Layer 7 of a small transformer language model trained on English Wikipedia (11 layers, counted from 0, width 128).
A neuron's activation on a vector x is GELU(weights . x), where the dot is the dot product.

Input weights of the MLP neurons that the questions are about. A number n stands for (n - 500) times 0.0018.
n43: 446 529 506 442 503 476 535 542 415 349 554 431 525 379 588 727 618 364 319 471 519 554 646 515 626 522 712 388 410 449 561 368 412 456 529 389 667 361 599 402 572 442 618 574 432 429 523 559 666 388 552 374 460 337 523 408 405 255 524 397 584 389 422 408 614 566 574 433 584 487 534 171 447 598 412 471 604 553 493 313 568 557 418 553 425 509 513 254 577 397 273 289 680 541 596 355 609 497 652 593 378 648 506 459 522 437 623 559 465 268 614 510 558 357 575 597 497 640 487 625 682 500 555 520 544 566 621 379
n68: 543 398 449 547 488 332 353 343 573 676 597 464 656 643 603 592 515 392 568 807 604 800 574 417 558 473 696 370 267 477 470 661 454 605 674 666 515 529 449 312 569 724 504 583 437 685 615 376 412 296 444 314 375 166 455 496 552 571 367 496 587 556 614 530 369 372 378 287 653 751 549 442 527 496 438 588 515 265 552 701 330 542 311 663 603 368 546 468 79 583 488 359 493 596 539 418 267 584 537 520 533 533 405 231 570 439 575 460 481 714 773 461 586 411 515 549 659 562 393 466 451 462 413 568 599 472 644 392
n73: 299 531 475 571 505 229 430 444 605 718 831 484 559 490 830 172 358 370 208 676 182 769 455 632 137 417 404 584 394 889 701 735 451 671 468 401 550 328 769 490 443 536 379 362 756 356 690 719 416 466 464 659 628 199 432 480 222 699 958 260 456 422 638 688 361 253 556 553 281 600 650 475 490 490 615 371 644 623 578 429 474 470 349 205 252 211 470 883 349 745 278 527 621 579 621 419 396 326 697 363 681 500 376 600 444 644 631 623 475 708 580 515 678 384 481 308 660 406 520 613 563 279 495 355 302 541 515 670
n118: 369 350 531 350 395 441 522 704 699 482 565 184 504 474 384 201 594 522 686 807 305 409 683 938 426 278 597 564 546 684 492 591 453 435 652 223 565 537 295 478 286 646 487 727 536 370 718 432 513 632 702 585 696 335 537 680 482 469 363 456 457 437 169 525 576 603 407 353 376 657 622 674 461 334 431 603 548 376 770 327 808 362 473 353 453 602 418 598 415 522 597 622 408 621 619 394 505 409 625 544 737 454 328 652 707 617 686 639 343 590 409 276 739 532 335 290 456 574 433 277 661 521 549 626 474 514 385 648
n184: 500 357 310 474 612 583 226 600 466 211 363 575 622 688 482 469 554 397 536 405 432 636 389 613 750 680 552 845 455 638 537 446 698 586 633 672 330 702 540 650 609 100 650 312 526 368 561 479 479 53 504 517 487 413 271 595 751 522 252 204 567 650 508 360 737 435 696 595 357 607 397 526 672 715 406 571 462 462 509 557 570 462 442 536 428 325 470 731 446 378 518 546 393 622 504 422 504 377 254 669 696 695 694 530 487 597 375 456 265 563 474 569 422 482 443 517 731 444 347 462 459 818 522 527 601 199 508 438
n327: 298 277 403 384 555 243 528 444 505 421 440 434 248 495 388 400 500 606 419 431 341 482 555 267 500 271 788 477 582 694 382 275 482 505 466 266 559 382 405 727 612 365 587 542 251 597 706 598 514 536 453 360 177 745 433 560 439 719 535 519 797 509 622 566 322 700 206 350 323 450 881 262 599 425 445 382 669 694 524 192 481 695 495 495 486 719 183 519 331 626 795 328 496 722 555 565 529 595 505 574 563 456 518 518 671 509 518 392 724 849 381 458 384 664 461 698 633 552 425 464 758 715 561 718 247 472 428 250
n332: 433 432 341 490 476 518 649 329 576 597 304 505 420 548 769 550 345 342 649 563 343 362 519 19 709 420 621 250 601 259 747 425 693 816 267 440 481 551 392 406 550 831 514 407 304 622 378 365 519 360 712 510 477 519 630 620 505 218 432 305 773 456 373 449 564 645 656 523 471 835 463 304 547 598 419 451 319 406 723 539 98 661 669 374 533 668 514 402 560 242 227 546 505 486 423 617 560 723 684 519 750 201 708 614 630 647 291 657 505 382 443 27 587 525 527 411 577 316 510 608 528 612 593 822 372 569 223 327
n474: 286 540 489 300 625 538 703 414 573 204 843 494 174 748 584 599 583 359 646 466 416 567 703 511 500 511 460 445 654 619 317 600 361 607 701 273 221 428 278 523 521 947 404 466 719 183 759 773 383 390 957 368 506 80 653 494 697 168 323 443 710 82 816 468 471 361 592 728 249 652 554 219 672 673 366 546 299 726 616 340 523 405 512 743 539 731 550 540 828 368 369 192 500 472 279 432 740 316 200 312 554 530 439 606 324 478 467 408 506 417 763 806 654 677 409 257 179 337 638 417 298 109 236 517 439 931 351 587

Each question shows a token from some text and the vector x that enters the MLP there. A number n stands for (n - 500) times 0.006.

".": 569 437 582 574 608 656 448 286 350 505 433 486 655 501 576 647 461 409 416 513 495 337 447 590 522 613 416 397 555 538 549 510 559 464 475 425 478 541 512 435 626 490 595 629 663 511 391 522 614 370 423 440 537 581 348 615 504 517 567 615 446 638 430 457 503 393 470 321 468 417 484 502 513 431 457 457 456 455 454 604 464 586 466 560 484 416 451 421 561 466 557 484 591 381 429 524 481 466 377 461 505 572 506 458 540 498 474 426 669 478 549 620 478 770 709 620 561 507 292 407 513 499 458 472 435 473 563 575
Which neuron lights up most? n184

"lers": 482 487 555 483 474 580 553 465 437 512 378 438 511 496 451 620 596 532 450 550 445 436 647 574 538 465 421 593 505 496 568 497 418 538 468 209 461 483 510 498 502 566 462 560 619 441 420 528 481 503 411 578 540 663 393 477 496 534 532 492 391 555 505 394 608 502 430 284 511 433 481 383 500 468 521 533 533 408 525 560 542 513 475 466 444 502 416 432 586 380 545 454 567 484 465 470 542 510 449 556 440 496 368 504 496 524 495 608 579 484 556 438 473 910 717 527 449 467 470 407 576 463 623 546 490 492 508 514
Which neuron fires most, and how strongly? n118, at about 1.7

" other": 443 537 525 507 610 622 476 514 430 480 435 435 491 534 450 457 538 523 534 467 508 434 629 578 550 433 408 608 498 555 622 499 525 536 426 305 437 569 495 415 614 613 476 463 568 424 499 614 556 503 497 556 651 694 399 523 360 466 491 432 350 529 396 422 455 495 394 421 631 381 369 459 534 487 486 569 451 481 493 567 468 623 459 512 509 510 480 427 544 442 404 528 547 397 458 425 445 385 507 467 412 467 320 455 535 578 630 593 527 451 493 606 539 860 664 433 560 572 507 339 537 481 537 509 490 332 531 653
Which neuron lights up most? n118

" le": 475 434 587 350 559 686 580 340 431 444 389 533 737 535 446 536 644 543 495 306 540 425 676 659 606 582 375 605 471 690 478 466 508 424 370 397 471 485 522 363 519 469 543 484 497 590 514 543 553 432 520 482 567 662 373 513 558 560 598 476 410 528 522 366 524 465 555 419 580 471 364 483 518 448 489 607 443 386 457 465 489 511 466 316 426 517 516 411 528 434 571 644 475 329 471 466 453 415 435 714 475 551 466 337 367 451 499 601 688 465 541 541 551 665 637 538 434 493 511 418 551 459 603 443 468 418 529 557
Which neuron fires most, and how strongly? n184, at about 1.4

" W": 552 512 587 527 474 569 444 485 444 440 507 519 587 575 513 565 705 566 405 435 458 538 630 460 498 489 383 517 422 680 502 513 411 560 419 530 384 579 493 406 649 590 497 376 552 547 564 584 483 399 429 431 513 648 389 443 462 616 609 544 409 636 537 448 465 486 473 428 561 479 416 523 533 493 322 537 424 398 510 677 518 511 449 468 570 485 466 458 613 580 483 388 665 262 448 489 274 524 438 596 410 482 476 439 448 554 511 544 510 618 568 616 418 740 766 503 362 569 381 369 470 505 502 472 394 379 527 492
Which neuron lights up most? n68

"S": 419 564 535 538 611 616 403 392 402 586 448 416 614 530 493 672 651 456 330 433 613 344 489 578 448 491 364 307 518 415 502 569 476 481 390 486 492 497 523 455 567 547 581 552 548 492 442 533 561 433 470 461 579 585 403 514 537 472 572 656 583 660 505 613 556 448 460 520 593 361 388 588 623 426 483 570 431 538 561 665 415 492 563 608 433 445 434 343 536 439 476 432 589 357 436 551 389 497 466 639 547 446 425 460 400 376 467 477 674 628 505 644 539 724 743 472 459 520 334 443 444 458 473 440 365 472 506 558
Which neuron lights up most? n68

" in": 561 473 454 528 548 538 462 423 459 525 291 537 507 500 414 516 561 532 435 442 463 377 610 584 496 580 302 630 438 518 436 532 469 542 454 348 389 434 567 496 569 631 488 546 601 459 520 562 564 472 476 486 472 788 404 540 514 592 515 447 437 562 494 421 512 458 518 482 486 483 378 432 561 499 440 468 491 439 462 582 469 544 527 492 473 582 429 453 618 426 474 485 615 471 428 514 482 455 489 550 452 546 545 544 520 489 478 585 565 531 489 538 519 927 643 441 434 465 415 418 481 474 525 500 469 348 523 451
Which neuron lights up most? n184

" 1914": 438 520 455 557 598 726 530 312 571 509 310 473 597 466 478 615 498 502 421 469 472 445 524 452 513 462 347 550 493 590 448 499 564 524 357 386 418 449 659 533 535 617 483 589 522 569 511 642 499 409 498 561 602 639 420 509 441 552 655 659 400 464 542 459 472 398 499 596 419 435 561 432 640 438 337 617 418 456 465 501 539 553 473 582 443 373 444 389 579 337 499 555 516 556 503 458 517 395 487 504 460 440 409 493 539 410 533 636 502 577 591 549 587 803 707 446 406 469 441 569 468 497 436 492 404 548 336 529
The three highest activations, in order: n474, n73, n332

",": 502 518 489 456 530 539 412 428 425 541 327 403 568 474 467 508 584 523 398 509 455 409 618 528 549 470 463 503 478 643 455 530 482 525 463 264 481 504 568 464 559 552 479 567 513 423 449 611 569 433 465 512 488 733 382 460 550 550 609 557 443 460 540 554 481 473 516 497 495 433 418 411 541 457 415 469 555 488 556 457 505 539 437 442 394 566 488 458 556 448 544 435 562 546 472 449 545 555 469 536 454 519 404 487 545 492 536 574 590 534 567 527 458 945 597 408 412 520 472 498 544 486 481 527 469 550 439 453
The three highest activations, in order: n327, n474, n43